Layer 6 of a small transformer language model trained on English Wikipedia (26 layers, counted from 0, width 96).
Take only the direct path to the model's output, skipping the later layers: a vector added to the residual stream pushes a token's score in proportion to its dot product with that token's output vector.

Output vectors of the tokens that the questions are about. A number n stands for (n - 128) times 0.012.
"lect": 109, 87, 173, 72, 120, 112, 136, 68, 136, 190, 183, 196, 144, 82, 124, 173, 54, 80, 128, 65, 120, 129, 74, 132, 93, 121, 154, 109, 87, 103, 173, 131, 78, 77, 178, 10, 123, 136, 93, 60, 164, 144, 180, 115, 129, 104, 120, 111, 149, 97, 181, 158, 195, 71, 54, 53, 19, 71, 128, 108, 182, 201, 79, 77, 171, 142, 133, 127, 139, 71, 115, 139, 139, 131, 166, 191, 116, 183, 153, 111, 61, 125, 88, 149, 177, 102, 164, 109, 120, 138, 89, 86, 139, 84, 87, 85
"ilt": 58, 48, 102, 95, 139, 161, 127, 86, 105, 151, 182, 164, 97, 87, 99, 124, 148, 92, 152, 114, 85, 155, 124, 88, 103, 139, 133, 151, 80, 161, 93, 147, 161, 189, 89, 80, 42, 79, 131, 109, 124, 109, 142, 92, 165, 39, 110, 118, 67, 94, 116, 134, 105, 95, 124, 131, 24, 109, 127, 120, 117, 144, 148, 176, 98, 120, 147, 94, 141, 115, 42, 105, 108, 133, 65, 134, 140, 126, 106, 82, 86, 121, 155, 113, 117, 75, 171, 137, 69, 183, 133, 73, 148, 171, 156, 98
" episodes": 141, 96, 248, 131, 175, 139, 121, 88, 72, 131, 144, 95, 93, 156, 120, 87, 164, 121, 71, 113, 183, 194, 127, 32, 133, 130, 175, 132, 108, 144, 76, 153, 103, 104, 161, 30, 53, 114, 84, 139, 130, 166, 124, 95, 126, 182, 116, 153, 115, 151, 149, 204, 164, 79, 97, 160, 89, 104, 126, 142, 52, 162, 132, 143, 109, 109, 122, 67, 124, 78, 159, 149, 102, 191, 142, 111, 150, 111, 103, 128, 78, 101, 167, 118, 112, 80, 124, 126, 109, 133, 199, 95, 127, 104, 188, 118
"App": 42, 86, 158, 148, 139, 140, 174, 108, 159, 153, 123, 133, 161, 92, 96, 126, 123, 124, 87, 96, 193, 67, 98, 162, 47, 156, 121, 169, 132, 149, 143, 131, 105, 164, 155, 148, 86, 96, 133, 68, 113, 83, 129, 139, 116, 96, 77, 115, 129, 132, 97, 170, 167, 88, 115, 87, 112, 80, 126, 121, 116, 124, 91, 162, 165, 95, 108, 142, 123, 130, 94, 155, 114, 136, 128, 171, 92, 119, 133, 182, 162, 137, 79, 165, 149, 129, 196, 137, 120, 139, 147, 104, 72, 79, 121, 141
"unte": 116, 76, 114, 50, 129, 175, 93, 67, 101, 141, 112, 144, 144, 64, 101, 175, 105, 35, 114, 134, 107, 174, 117, 142, 119, 134, 129, 156, 169, 100, 133, 148, 179, 31, 103, 74, 66, 204, 149, 164, 144, 176, 109, 151, 107, 81, 97, 36, 59, 102, 165, 170, 167, 143, 70, 115, 76, 62, 129, 107, 130, 155, 118, 93, 84, 108, 176, 74, 149, 78, 78, 86, 92, 180, 71, 193, 112, 114, 81, 126, 152, 124, 104, 134, 100, 181, 195, 96, 106, 154, 129, 67, 123, 128, 192, 193
"istic": 108, 98, 84, 107, 181, 200, 112, 84, 137, 236, 131, 182, 127, 87, 96, 104, 154, 46, 128, 167, 182, 98, 70, 90, 175, 75, 211, 158, 31, 126, 98, 221, 142, 165, 132, 69, 150, 98, 118, 88, 157, 98, 138, 101, 109, 110, 135, 131, 147, 87, 151, 97, 140, 122, 116, 30, 113, 78, 126, 134, 106, 89, 174, 202, 90, 92, 129, 126, 105, 159, 165, 102, 144, 162, 117, 153, 49, 132, 139, 100, 140, 77, 158, 82, 130, 175, 114, 121, 83, 122, 125, 117, 88, 57, 141, 133
"ission": 79, 110, 76, 53, 172, 131, 119, 75, 114, 184, 149, 111, 91, 73, 69, 77, 103, 103, 143, 135, 137, 135, 73, 144, 102, 105, 167, 159, 133, 97, 31, 167, 97, 116, 83, 34, 181, 115, 152, 125, 122, 116, 116, 114, 129, 84, 89, 148, 100, 80, 110, 156, 189, 98, 80, 91, 59, 70, 126, 78, 120, 172, 118, 208, 165, 133, 151, 102, 116, 164, 103, 179, 78, 93, 51, 170, 66, 125, 184, 138, 68, 134, 109, 186, 99, 100, 193, 146, 84, 158, 136, 144, 143, 129, 129, 140
" guest": 135, 110, 192, 147, 136, 159, 176, 85, 159, 140, 136, 135, 74, 137, 122, 92, 81, 118, 136, 104, 152, 167, 173, 59, 152, 131, 100, 169, 168, 156, 120, 193, 83, 119, 151, 9, 107, 108, 133, 120, 138, 132, 128, 63, 100, 124, 88, 129, 104, 94, 179, 173, 124, 81, 163, 147, 94, 127, 126, 88, 141, 93, 144, 105, 143, 84, 140, 79, 80, 88, 93, 149, 127, 185, 136, 135, 145, 145, 64, 145, 104, 71, 153, 183, 143, 146, 114, 148, 169, 168, 151, 122, 143, 111, 137, 112
"ania": 120, 79, 149, 67, 173, 127, 136, 87, 117, 193, 105, 144, 176, 50, 185, 146, 138, 101, 165, 153, 142, 100, 55, 174, 107, 77, 178, 120, 52, 123, 98, 154, 133, 175, 83, 101, 132, 83, 149, 101, 161, 128, 67, 106, 182, 159, 121, 175, 136, 138, 36, 116, 112, 179, 100, 95, 64, 62, 128, 117, 108, 106, 103, 148, 211, 69, 143, 133, 64, 121, 151, 76, 160, 170, 108, 153, 95, 158, 88, 130, 146, 157, 123, 129, 76, 111, 104, 64, 67, 102, 184, 104, 83, 67, 118, 216
" refers": 43, 103, 125, 146, 167, 72, 171, 111, 130, 173, 67, 70, 165, 146, 97, 126, 93, 46, 59, 135, 142, 178, 176, 166, 176, 77, 167, 131, 104, 150, 95, 174, 123, 109, 164, 79, 73, 98, 130, 120, 90, 49, 107, 129, 57, 101, 133, 78, 100, 114, 37, 163, 137, 59, 144, 83, 118, 56, 127, 149, 123, 217, 129, 111, 165, 110, 154, 114, 95, 97, 171, 187, 164, 117, 160, 111, 86, 159, 99, 109, 45, 145, 130, 96, 99, 146, 151, 98, 82, 140, 116, 86, 123, 124, 127, 156
"ask": 125, 71, 77, 125, 122, 130, 157, 73, 109, 167, 126, 120, 154, 77, 75, 138, 89, 79, 132, 159, 114, 133, 151, 67, 83, 116, 104, 180, 132, 136, 101, 111, 145, 95, 99, 99, 154, 80, 203, 99, 190, 139, 125, 128, 154, 140, 129, 142, 124, 76, 132, 132, 112, 68, 115, 138, 78, 152, 126, 122, 118, 165, 127, 173, 159, 139, 87, 84, 159, 135, 148, 141, 80, 163, 105, 119, 62, 153, 113, 102, 154, 121, 161, 158, 89, 125, 192, 123, 114, 125, 211, 79, 158, 52, 145, 134
" Running": 85, 92, 178, 176, 106, 150, 93, 153, 155, 109, 186, 136, 123, 135, 150, 136, 121, 106, 79, 117, 157, 155, 126, 143, 111, 150, 139, 105, 97, 163, 137, 210, 102, 150, 151, 126, 57, 116, 101, 116, 141, 100, 114, 113, 80, 160, 132, 98, 78, 139, 112, 78, 88, 93, 119, 160, 85, 76, 127, 60, 78, 128, 89, 149, 112, 161, 156, 57, 129, 128, 70, 162, 83, 166, 97, 155, 60, 98, 123, 81, 176, 121, 77, 110, 128, 75, 129, 69, 102, 146, 147, 117, 68, 94, 172, 151
" rural": 88, 86, 107, 122, 152, 126, 120, 105, 114, 154, 45, 165, 90, 111, 176, 96, 75, 101, 178, 82, 142, 174, 90, 162, 132, 77, 99, 143, 117, 177, 110, 152, 161, 177, 76, 146, 82, 131, 111, 85, 159, 130, 129, 184, 165, 140, 160, 69, 110, 164, 131, 165, 150, 123, 85, 205, 160, 124, 127, 164, 136, 129, 114, 89, 148, 135, 171, 100, 106, 205, 96, 117, 136, 121, 106, 124, 92, 99, 103, 160, 111, 112, 107, 157, 111, 59, 97, 89, 79, 124, 104, 74, 163, 116, 106, 150

Output weights of attention head 1. The head adds the sum of these rows, row i times number i of z. A number n stands for (n - 128) times 0.0045.
o0: 147, 132, 175, 150, 97, 97, 116, 188, 126, 89, 157, 197, 46, 137, 169, 130, 77, 203, 126, 86, 119, 134, 147, 70, 126, 141, 137, 124, 83, 58, 132, 99, 119, 122, 135, 110, 92, 170, 99, 87, 84, 157, 79, 116, 124, 129, 131, 76, 112, 95, 106, 72, 160, 158, 103, 101, 147, 140, 182, 132, 115, 100, 125, 99, 122, 104, 67, 175, 82, 122, 129, 150, 87, 157, 115, 138, 144, 78, 121, 46, 104, 122, 117, 173, 104, 132, 135, 93, 182, 171, 139, 136, 165, 116, 133, 83
o1: 135, 175, 114, 194, 114, 113, 115, 132, 137, 138, 125, 83, 82, 126, 129, 97, 142, 130, 125, 115, 103, 128, 139, 150, 165, 167, 141, 139, 108, 127, 154, 92, 152, 164, 102, 79, 155, 177, 139, 96, 102, 167, 94, 155, 121, 121, 88, 167, 100, 152, 160, 84, 124, 155, 166, 157, 88, 132, 72, 126, 183, 108, 179, 150, 132, 94, 145, 135, 97, 132, 146, 137, 120, 170, 87, 185, 104, 181, 101, 129, 121, 102, 92, 129, 123, 130, 146, 156, 156, 118, 141, 150, 130, 65, 124, 143
o2: 148, 125, 137, 153, 184, 172, 113, 169, 154, 154, 130, 165, 128, 101, 168, 170, 113, 81, 150, 138, 162, 121, 121, 69, 86, 110, 91, 133, 166, 128, 115, 152, 96, 129, 79, 94, 120, 127, 39, 111, 179, 132, 132, 148, 128, 107, 146, 129, 166, 153, 138, 115, 106, 169, 102, 56, 159, 123, 162, 140, 123, 138, 163, 137, 143, 155, 150, 134, 125, 136, 88, 134, 109, 120, 142, 145, 148, 79, 143, 95, 68, 148, 128, 128, 108, 165, 180, 172, 55, 153, 136, 167, 120, 78, 131, 90
o3: 127, 143, 142, 109, 60, 89, 115, 109, 111, 156, 125, 152, 98, 136, 174, 101, 139, 154, 221, 95, 62, 151, 142, 116, 118, 119, 119, 138, 101, 147, 153, 101, 89, 115, 180, 92, 157, 140, 157, 112, 141, 106, 129, 97, 160, 107, 127, 177, 98, 126, 78, 127, 129, 123, 137, 149, 189, 162, 94, 111, 153, 167, 94, 133, 87, 130, 80, 97, 109, 92, 56, 136, 169, 77, 110, 75, 142, 86, 156, 154, 105, 127, 83, 133, 121, 109, 88, 140, 140, 186, 81, 125, 181, 121, 122, 117
o4: 181, 142, 101, 119, 92, 123, 116, 132, 171, 113, 140, 157, 138, 158, 167, 120, 163, 105, 165, 137, 115, 118, 44, 66, 158, 84, 148, 127, 178, 91, 157, 136, 90, 127, 178, 79, 156, 173, 185, 165, 129, 151, 122, 41, 137, 88, 149, 167, 107, 103, 96, 157, 107, 83, 131, 136, 139, 188, 103, 159, 106, 135, 105, 179, 117, 98, 111, 144, 171, 48, 137, 123, 157, 129, 117, 146, 160, 191, 87, 144, 58, 140, 117, 131, 164, 107, 90, 127, 85, 167, 121, 143, 131, 185, 168, 172
o5: 117, 99, 124, 111, 105, 160, 119, 213, 107, 95, 130, 188, 130, 174, 128, 164, 118, 166, 185, 77, 150, 120, 143, 180, 146, 110, 132, 162, 169, 86, 159, 137, 96, 148, 154, 126, 181, 87, 166, 75, 126, 157, 183, 149, 93, 178, 109, 34, 181, 153, 113, 94, 148, 75, 42, 117, 157, 149, 151, 161, 113, 128, 79, 175, 105, 216, 50, 160, 108, 148, 90, 148, 161, 110, 135, 185, 123, 91, 108, 154, 93, 145, 136, 123, 156, 148, 42, 109, 113, 53, 170, 154, 110, 150, 115, 79
o6: 96, 158, 85, 108, 114, 76, 168, 90, 131, 134, 142, 106, 111, 96, 115, 63, 110, 110, 136, 125, 109, 128, 130, 132, 131, 100, 112, 119, 112, 27, 119, 122, 117, 111, 138, 107, 173, 118, 152, 93, 161, 132, 139, 113, 153, 109, 104, 198, 103, 104, 152, 165, 99, 48, 153, 141, 144, 137, 106, 95, 169, 215, 113, 110, 148, 120, 176, 100, 124, 132, 187, 83, 112, 129, 118, 158, 172, 169, 77, 133, 136, 134, 161, 100, 112, 140, 158, 152, 75, 135, 122, 147, 150, 141, 106, 114
o7: 180, 129, 118, 124, 125, 87, 166, 81, 147, 168, 122, 130, 134, 142, 162, 124, 141, 148, 196, 100, 138, 85, 166, 103, 168, 99, 185, 73, 203, 114, 184, 106, 103, 134, 122, 72, 143, 139, 120, 84, 135, 135, 170, 124, 128, 106, 130, 170, 118, 97, 142, 156, 89, 150, 136, 174, 137, 167, 97, 112, 101, 119, 134, 168, 50, 143, 63, 185, 110, 129, 70, 177, 147, 95, 184, 116, 141, 149, 117, 134, 56, 96, 124, 126, 128, 187, 96, 159, 137, 140, 102, 129, 150, 146, 134, 157
o8: 164, 181, 62, 143, 120, 95, 125, 87, 137, 90, 108, 218, 129, 177, 169, 165, 109, 116, 122, 149, 125, 119, 171, 118, 166, 180, 149, 134, 124, 125, 140, 87, 129, 142, 165, 90, 137, 126, 139, 123, 118, 118, 108, 109, 90, 140, 135, 156, 168, 130, 119, 105, 135, 140, 147, 143, 144, 162, 88, 130, 150, 136, 90, 105, 107, 99, 116, 118, 158, 89, 157, 151, 162, 158, 171, 129, 187, 178, 137, 175, 132, 140, 141, 128, 128, 145, 183, 101, 148, 138, 76, 104, 62, 115, 176, 152
o9: 163, 154, 119, 177, 100, 132, 75, 125, 167, 69, 106, 102, 135, 174, 101, 137, 113, 113, 68, 165, 161, 117, 127, 126, 101, 211, 173, 135, 148, 119, 87, 87, 181, 73, 129, 160, 146, 156, 143, 113, 122, 164, 156, 87, 143, 127, 119, 99, 97, 150, 110, 121, 145, 144, 119, 116, 139, 164, 114, 117, 178, 106, 113, 118, 128, 116, 95, 149, 83, 73, 145, 126, 109, 69, 134, 162, 161, 116, 131, 125, 124, 117, 119, 137, 95, 126, 158, 163, 180, 157, 170, 164, 103, 121, 103, 84
o10: 103, 114, 106, 116, 116, 88, 115, 136, 92, 122, 93, 127, 108, 125, 152, 161, 140, 143, 141, 154, 133, 85, 36, 79, 156, 88, 126, 172, 103, 97, 89, 168, 176, 83, 68, 100, 131, 134, 121, 131, 148, 164, 97, 105, 123, 84, 137, 109, 161, 93, 147, 114, 68, 85, 114, 150, 110, 101, 107, 23, 95, 112, 135, 181, 156, 113, 161, 126, 129, 148, 96, 157, 122, 179, 130, 136, 129, 137, 65, 152, 175, 135, 112, 120, 154, 173, 133, 109, 129, 181, 77, 135, 116, 118, 154, 159
o11: 162, 142, 100, 104, 133, 123, 115, 126, 138, 149, 149, 74, 135, 94, 189, 113, 168, 174, 129, 166, 133, 60, 135, 116, 109, 194, 123, 129, 116, 122, 129, 179, 175, 137, 77, 178, 82, 74, 123, 137, 126, 170, 127, 133, 159, 134, 154, 148, 162, 128, 122, 130, 101, 202, 140, 202, 156, 134, 48, 79, 145, 100, 122, 157, 98, 133, 155, 184, 112, 107, 196, 101, 110, 128, 185, 108, 116, 199, 137, 149, 132, 78, 123, 102, 48, 80, 185, 113, 127, 100, 114, 110, 115, 116, 120, 90
o12: 123, 80, 102, 67, 155, 175, 182, 147, 122, 184, 164, 139, 147, 116, 84, 164, 158, 117, 143, 156, 160, 106, 170, 131, 144, 137, 107, 122, 100, 169, 123, 135, 106, 93, 156, 135, 64, 62, 130, 107, 132, 123, 156, 117, 125, 105, 167, 147, 151, 171, 83, 125, 131, 76, 109, 159, 147, 108, 177, 99, 84, 127, 174, 85, 120, 139, 149, 160, 169, 181, 170, 117, 161, 136, 136, 111, 106, 106, 123, 159, 148, 108, 200, 101, 99, 92, 155, 135, 79, 100, 145, 126, 126, 126, 137, 100
o13: 70, 151, 81, 149, 104, 95, 114, 85, 78, 96, 168, 228, 100, 133, 160, 134, 145, 118, 121, 126, 110, 147, 156, 129, 126, 87, 88, 145, 127, 118, 115, 162, 115, 185, 87, 117, 115, 109, 95, 144, 168, 107, 121, 115, 147, 147, 134, 109, 139, 114, 157, 98, 200, 112, 92, 101, 126, 117, 101, 156, 119, 138, 104, 126, 130, 114, 109, 117, 143, 157, 134, 77, 131, 140, 131, 41, 105, 108, 114, 137, 150, 149, 137, 160, 119, 115, 90, 124, 155, 114, 89, 126, 175, 121, 177, 208
o14: 114, 135, 105, 137, 140, 165, 119, 171, 134, 148, 86, 172, 128, 143, 140, 42, 125, 77, 132, 178, 172, 159, 22, 122, 141, 67, 121, 131, 135, 89, 126, 123, 116, 81, 100, 106, 151, 154, 128, 205, 143, 134, 117, 131, 121, 103, 107, 106, 122, 72, 111, 150, 142, 146, 119, 117, 95, 110, 195, 205, 150, 162, 151, 164, 181, 167, 100, 126, 187, 173, 159, 154, 156, 168, 83, 127, 116, 101, 60, 145, 117, 155, 176, 152, 133, 117, 140, 200, 101, 171, 162, 140, 163, 143, 180, 132
o15: 131, 145, 53, 118, 174, 134, 142, 129, 135, 117, 149, 170, 111, 131, 153, 96, 112, 93, 133, 140, 124, 144, 148, 134, 101, 118, 186, 75, 189, 66, 161, 102, 40, 148, 117, 169, 86, 132, 111, 67, 111, 149, 118, 76, 141, 125, 89, 130, 154, 113, 121, 105, 85, 132, 117, 95, 143, 172, 96, 174, 97, 134, 174, 160, 182, 102, 139, 94, 203, 113, 134, 115, 120, 148, 103, 145, 131, 174, 91, 50, 114, 135, 189, 121, 115, 103, 163, 178, 130, 124, 129, 153, 153, 175, 172, 154
o16: 94, 159, 97, 124, 161, 90, 204, 131, 127, 38, 85, 178, 150, 188, 144, 145, 109, 30, 225, 98, 138, 178, 150, 110, 122, 138, 110, 150, 132, 149, 138, 162, 83, 98, 157, 104, 175, 133, 136, 53, 92, 99, 174, 141, 141, 147, 82, 97, 95, 74, 153, 138, 130, 106, 148, 90, 90, 124, 148, 170, 144, 136, 82, 129, 181, 150, 87, 114, 158, 143, 178, 203, 150, 103, 167, 103, 213, 51, 141, 90, 141, 114, 159, 107, 96, 181, 153, 157, 121, 125, 96, 88, 108, 127, 173, 144
o17: 107, 154, 153, 67, 93, 113, 133, 98, 99, 148, 122, 195, 158, 139, 149, 106, 49, 186, 74, 120, 132, 96, 133, 127, 121, 66, 147, 120, 123, 95, 112, 152, 101, 173, 204, 124, 158, 135, 174, 158, 173, 135, 123, 139, 157, 130, 164, 151, 126, 136, 63, 132, 153, 155, 97, 158, 150, 143, 50, 115, 110, 169, 138, 107, 194, 122, 146, 149, 142, 180, 83, 43, 139, 112, 112, 113, 129, 192, 178, 250, 168, 102, 173, 98, 153, 122, 63, 88, 216, 133, 80, 121, 111, 131, 157, 150
o18: 140, 180, 129, 85, 129, 109, 128, 49, 112, 145, 130, 105, 130, 127, 143, 134, 137, 144, 136, 100, 118, 88, 82, 83, 120, 132, 129, 93, 135, 144, 90, 97, 90, 78, 58, 176, 137, 154, 138, 166, 152, 207, 138, 135, 177, 172, 84, 173, 118, 141, 108, 153, 68, 123, 123, 110, 120, 160, 134, 43, 122, 120, 92, 116, 103, 150, 112, 163, 141, 119, 137, 160, 137, 121, 52, 95, 123, 162, 131, 137, 113, 107, 146, 141, 162, 129, 119, 142, 110, 132, 106, 70, 123, 80, 172, 118
o19: 81, 138, 86, 96, 141, 129, 110, 155, 111, 161, 158, 141, 97, 180, 56, 154, 130, 147, 130, 82, 110, 123, 109, 151, 130, 137, 106, 85, 122, 80, 78, 105, 89, 154, 149, 118, 122, 102, 197, 61, 103, 102, 144, 119, 132, 108, 128, 145, 96, 124, 101, 78, 76, 133, 165, 144, 96, 115, 40, 144, 167, 112, 100, 161, 121, 125, 110, 112, 141, 64, 80, 140, 139, 106, 159, 159, 105, 57, 131, 140, 84, 115, 87, 95, 142, 97, 44, 152, 133, 132, 98, 115, 152, 133, 139, 146
o20: 99, 135, 91, 90, 147, 128, 102, 85, 113, 169, 118, 86, 128, 94, 81, 147, 179, 95, 97, 122, 138, 123, 119, 104, 139, 116, 74, 101, 81, 138, 114, 109, 147, 161, 33, 130, 87, 95, 124, 155, 198, 160, 97, 83, 89, 161, 98, 86, 114, 110, 99, 135, 188, 94, 154, 124, 173, 100, 142, 78, 153, 140, 71, 129, 129, 113, 162, 126, 131, 127, 89, 108, 136, 209, 94, 93, 54, 69, 112, 131, 133, 113, 141, 150, 85, 208, 147, 117, 81, 162, 146, 33, 162, 125, 80, 125
o21: 131, 190, 200, 145, 129, 130, 105, 195, 161, 171, 120, 108, 128, 157, 183, 129, 125, 86, 77, 133, 115, 131, 110, 58, 132, 120, 107, 121, 133, 142, 66, 138, 109, 39, 109, 110, 71, 135, 67, 134, 133, 157, 114, 84, 149, 126, 119, 131, 89, 171, 149, 112, 189, 188, 126, 90, 134, 156, 188, 141, 121, 140, 160, 127, 154, 140, 108, 146, 100, 91, 193, 112, 110, 179, 111, 122, 93, 133, 148, 97, 90, 114, 145, 110, 136, 157, 140, 60, 125, 124, 138, 180, 175, 136, 170, 101
o22: 137, 119, 117, 103, 107, 149, 161, 101, 101, 180, 197, 114, 131, 70, 155, 155, 100, 121, 70, 138, 129, 66, 120, 122, 79, 103, 86, 133, 90, 116, 145, 139, 146, 122, 90, 59, 168, 81, 191, 93, 159, 152, 117, 126, 206, 120, 165, 143, 115, 110, 139, 157, 77, 103, 118, 158, 164, 125, 135, 81, 74, 157, 113, 101, 175, 110, 139, 151, 77, 141, 151, 56, 125, 175, 92, 140, 170, 217, 39, 105, 90, 102, 140, 162, 102, 145, 161, 133, 95, 139, 105, 118, 112, 37, 150, 130
o23: 128, 98, 98, 177, 113, 123, 108, 84, 132, 113, 154, 96, 150, 108, 146, 70, 135, 97, 142, 176, 93, 149, 144, 128, 118, 94, 130, 137, 182, 190, 127, 133, 141, 112, 167, 124, 100, 127, 123, 137, 106, 106, 150, 147, 218, 88, 155, 68, 134, 123, 148, 87, 135, 174, 97, 123, 130, 65, 177, 152, 141, 122, 108, 139, 113, 99, 110, 141, 131, 128, 149, 111, 118, 106, 152, 75, 137, 107, 95, 119, 164, 135, 64, 132, 95, 103, 112, 120, 137, 199, 134, 161, 166, 114, 134, 122
o24: 83, 128, 146, 92, 117, 109, 151, 129, 153, 41, 131, 114, 186, 168, 109, 118, 136, 102, 172, 114, 123, 197, 65, 119, 151, 84, 118, 141, 122, 140, 108, 142, 99, 147, 179, 156, 194, 159, 153, 99, 130, 148, 150, 110, 129, 193, 167, 61, 118, 113, 90, 147, 116, 66, 104, 133, 131, 138, 161, 182, 127, 118, 85, 160, 154, 171, 150, 148, 182, 132, 169, 112, 137, 131, 132, 168, 184, 114, 163, 144, 148, 78, 121, 88, 120, 154, 48, 120, 78, 137, 159, 86, 96, 214, 113, 108
o25: 167, 85, 157, 112, 157, 133, 120, 203, 143, 121, 116, 186, 138, 166, 169, 134, 92, 133, 191, 127, 80, 136, 122, 96, 97, 112, 115, 174, 150, 84, 110, 149, 140, 96, 101, 196, 106, 93, 126, 128, 96, 92, 132, 159, 119, 98, 109, 144, 111, 100, 174, 150, 91, 151, 168, 73, 145, 176, 100, 126, 118, 161, 109, 137, 110, 176, 151, 125, 92, 106, 133, 166, 66, 106, 192, 152, 169, 63, 182, 57, 122, 153, 120, 127, 128, 116, 125, 82, 131, 168, 88, 130, 105, 175, 133, 115
o26: 102, 119, 92, 109, 166, 174, 115, 117, 106, 147, 157, 131, 135, 165, 79, 135, 136, 122, 114, 148, 128, 130, 132, 85, 146, 167, 146, 71, 118, 204, 140, 69, 127, 76, 80, 166, 78, 45, 158, 159, 142, 151, 123, 166, 156, 131, 186, 85, 178, 147, 133, 124, 95, 131, 119, 117, 147, 153, 164, 134, 122, 115, 124, 113, 103, 169, 154, 101, 138, 186, 131, 77, 142, 193, 139, 112, 107, 120, 144, 186, 164, 88, 150, 78, 171, 111, 131, 143, 101, 114, 74, 117, 146, 74, 99, 108
o27: 66, 106, 135, 154, 141, 87, 135, 109, 91, 144, 138, 158, 99, 94, 151, 114, 121, 220, 119, 147, 158, 95, 134, 171, 89, 160, 118, 146, 136, 168, 169, 157, 83, 116, 103, 156, 110, 127, 102, 139, 113, 110, 143, 104, 130, 114, 84, 140, 159, 137, 121, 146, 80, 84, 148, 151, 56, 109, 161, 114, 114, 113, 126, 136, 116, 143, 90, 109, 133, 106, 133, 84, 96, 101, 106, 117, 124, 151, 155, 147, 143, 148, 141, 115, 112, 77, 140, 159, 94, 88, 160, 181, 145, 103, 58, 124
o28: 175, 115, 149, 127, 107, 169, 137, 144, 107, 161, 137, 167, 132, 119, 133, 171, 36, 147, 86, 159, 105, 208, 113, 88, 69, 80, 126, 117, 104, 85, 95, 141, 132, 101, 173, 85, 81, 145, 53, 159, 96, 118, 88, 116, 108, 86, 68, 70, 102, 100, 101, 90, 153, 179, 154, 114, 87, 121, 162, 188, 93, 138, 180, 133, 196, 110, 167, 188, 144, 91, 182, 177, 84, 146, 107, 115, 132, 148, 44, 91, 84, 115, 135, 167, 118, 147, 207, 70, 139, 110, 149, 148, 105, 131, 194, 125
o29: 172, 154, 128, 159, 111, 106, 142, 136, 120, 94, 138, 122, 82, 153, 126, 153, 86, 134, 200, 118, 129, 160, 153, 70, 122, 164, 161, 98, 86, 91, 176, 126, 142, 112, 142, 73, 149, 142, 154, 108, 160, 165, 149, 152, 143, 94, 85, 121, 75, 99, 119, 117, 148, 124, 155, 148, 94, 165, 76, 160, 188, 123, 141, 130, 148, 120, 115, 152, 68, 131, 166, 100, 79, 102, 108, 114, 131, 113, 80, 134, 67, 71, 148, 141, 128, 137, 177, 162, 129, 89, 113, 119, 142, 80, 95, 131
o30: 167, 115, 92, 138, 143, 152, 109, 138, 142, 139, 185, 212, 97, 113, 133, 143, 89, 159, 83, 159, 144, 126, 152, 159, 130, 149, 83, 188, 110, 141, 129, 112, 147, 142, 128, 99, 96, 109, 144, 156, 107, 125, 136, 149, 122, 145, 141, 103, 192, 93, 99, 109, 145, 114, 147, 130, 94, 113, 168, 168, 136, 145, 107, 94, 116, 89, 126, 154, 124, 105, 155, 109, 83, 153, 111, 137, 100, 98, 113, 115, 138, 127, 129, 195, 90, 83, 142, 173, 143, 127, 193, 157, 77, 97, 151, 129
o31: 140, 104, 117, 139, 156, 139, 142, 116, 153, 104, 141, 139, 133, 148, 104, 116, 134, 125, 146, 137, 127, 107, 125, 144, 148, 129, 133, 80, 162, 113, 112, 109, 130, 154, 101, 195, 122, 163, 152, 155, 99, 99, 151, 139, 177, 68, 125, 159, 92, 181, 132, 104, 94, 180, 91, 123, 123, 97, 105, 103, 113, 98, 138, 83, 79, 156, 118, 179, 151, 154, 169, 132, 103, 93, 144, 125, 175, 121, 179, 98, 103, 107, 149, 156, 129, 82, 128, 87, 89, 108, 134, 100, 109, 107, 102, 111

Each question shows a token from some text and the vector z that the head gathered there. A number n stands for (n - 128) times 0.02.

" of": 125, 145, 140, 102, 146, 120, 138, 134, 141, 133, 132, 149, 154, 108, 133, 133, 101, 117, 145, 102, 144, 134, 181, 137, 143, 124, 77, 129, 133, 99, 166, 174
Which of these tokens does it push up most? "ania"

" in": 157, 130, 145, 112, 123, 109, 125, 120, 124, 125, 112, 116, 154, 115, 155, 126, 144, 78, 111, 128, 151, 172, 105, 118, 131, 114, 137, 124, 152, 148, 121, 142
Which three tokens does it push up most, strongest first? " episodes", " refers", "unte"

" a": 95, 124, 144, 66, 45, 155, 87, 117, 103, 127, 66, 165, 182, 118, 51, 110, 105, 46, 93, 124, 153, 92, 99, 105, 87, 96, 197, 197, 36, 113, 136, 146
Which three tokens does it push up most, strongest first? "App", " Running", " rural"

" France": 118, 120, 157, 125, 119, 114, 132, 124, 117, 107, 122, 94, 139, 133, 135, 108, 129, 114, 113, 98, 150, 141, 150, 121, 114, 137, 120, 139, 112, 106, 134, 112
Which three tokens does it push up most, strongest first? "istic", "unte", " refers"

" List": 107, 117, 118, 114, 141, 141, 123, 129, 124, 140, 133, 103, 138, 119, 178, 157, 141, 107, 121, 131, 149, 129, 94, 133, 126, 114, 119, 118, 156, 123, 126, 105
Which three tokens does it push up most, strongest first? " refers", "unte", "ission"

"king": 126, 123, 156, 115, 106, 171, 99, 102, 119, 102, 134, 96, 142, 170, 100, 164, 127, 125, 108, 165, 113, 145, 123, 115, 103, 113, 146, 159, 111, 91, 120, 111
Which of these tokens does it push up most? " Running"

" Un": 102, 122, 129, 133, 153, 123, 108, 127, 145, 136, 125, 90, 138, 108, 179, 146, 148, 119, 146, 156, 130, 139, 109, 139, 137, 100, 128, 111, 149, 87, 130, 110
Which two tokens does it push up most, strongest first? " refers", "unte"

"ine": 114, 126, 131, 89, 130, 126, 139, 90, 99, 121, 130, 117, 152, 111, 124, 157, 172, 31, 103, 113, 151, 143, 161, 152, 153, 111, 111, 162, 156, 112, 137, 126
Pushed down most: " rural"

" November": 114, 129, 125, 123, 128, 115, 132, 125, 135, 125, 107, 140, 153, 121, 111, 93, 138, 76, 129, 146, 141, 135, 140, 98, 97, 108, 172, 169, 88, 149, 128, 121
Which of these tokens does it push up most? "ask"

"g": 86, 123, 145, 147, 161, 124, 115, 91, 121, 96, 152, 68, 112, 166, 207, 104, 107, 167, 118, 88, 120, 109, 107, 155, 133, 82, 159, 153, 121, 113, 128, 62
Which of these tokens does it push up most? " rural"

" film": 135, 133, 152, 123, 139, 143, 115, 127, 142, 133, 137, 108, 142, 139, 150, 111, 134, 112, 117, 133, 135, 137, 130, 123, 127, 114, 116, 130, 150, 121, 150, 130
Pushed down most: " rural"

"iting": 147, 191, 179, 127, 107, 124, 82, 147, 114, 109, 76, 118, 171, 110, 195, 121, 125, 26, 120, 100, 155, 135, 180, 169, 76, 19, 146, 181, 161, 209, 192, 118
Which of these tokens does it push up most? "ask"

" was": 158, 129, 154, 147, 134, 162, 118, 138, 130, 113, 124, 109, 147, 119, 126, 125, 102, 114, 127, 117, 105, 135, 148, 122, 85, 130, 125, 167, 145, 126, 147, 135
Which of these tokens does it push up most? "lect"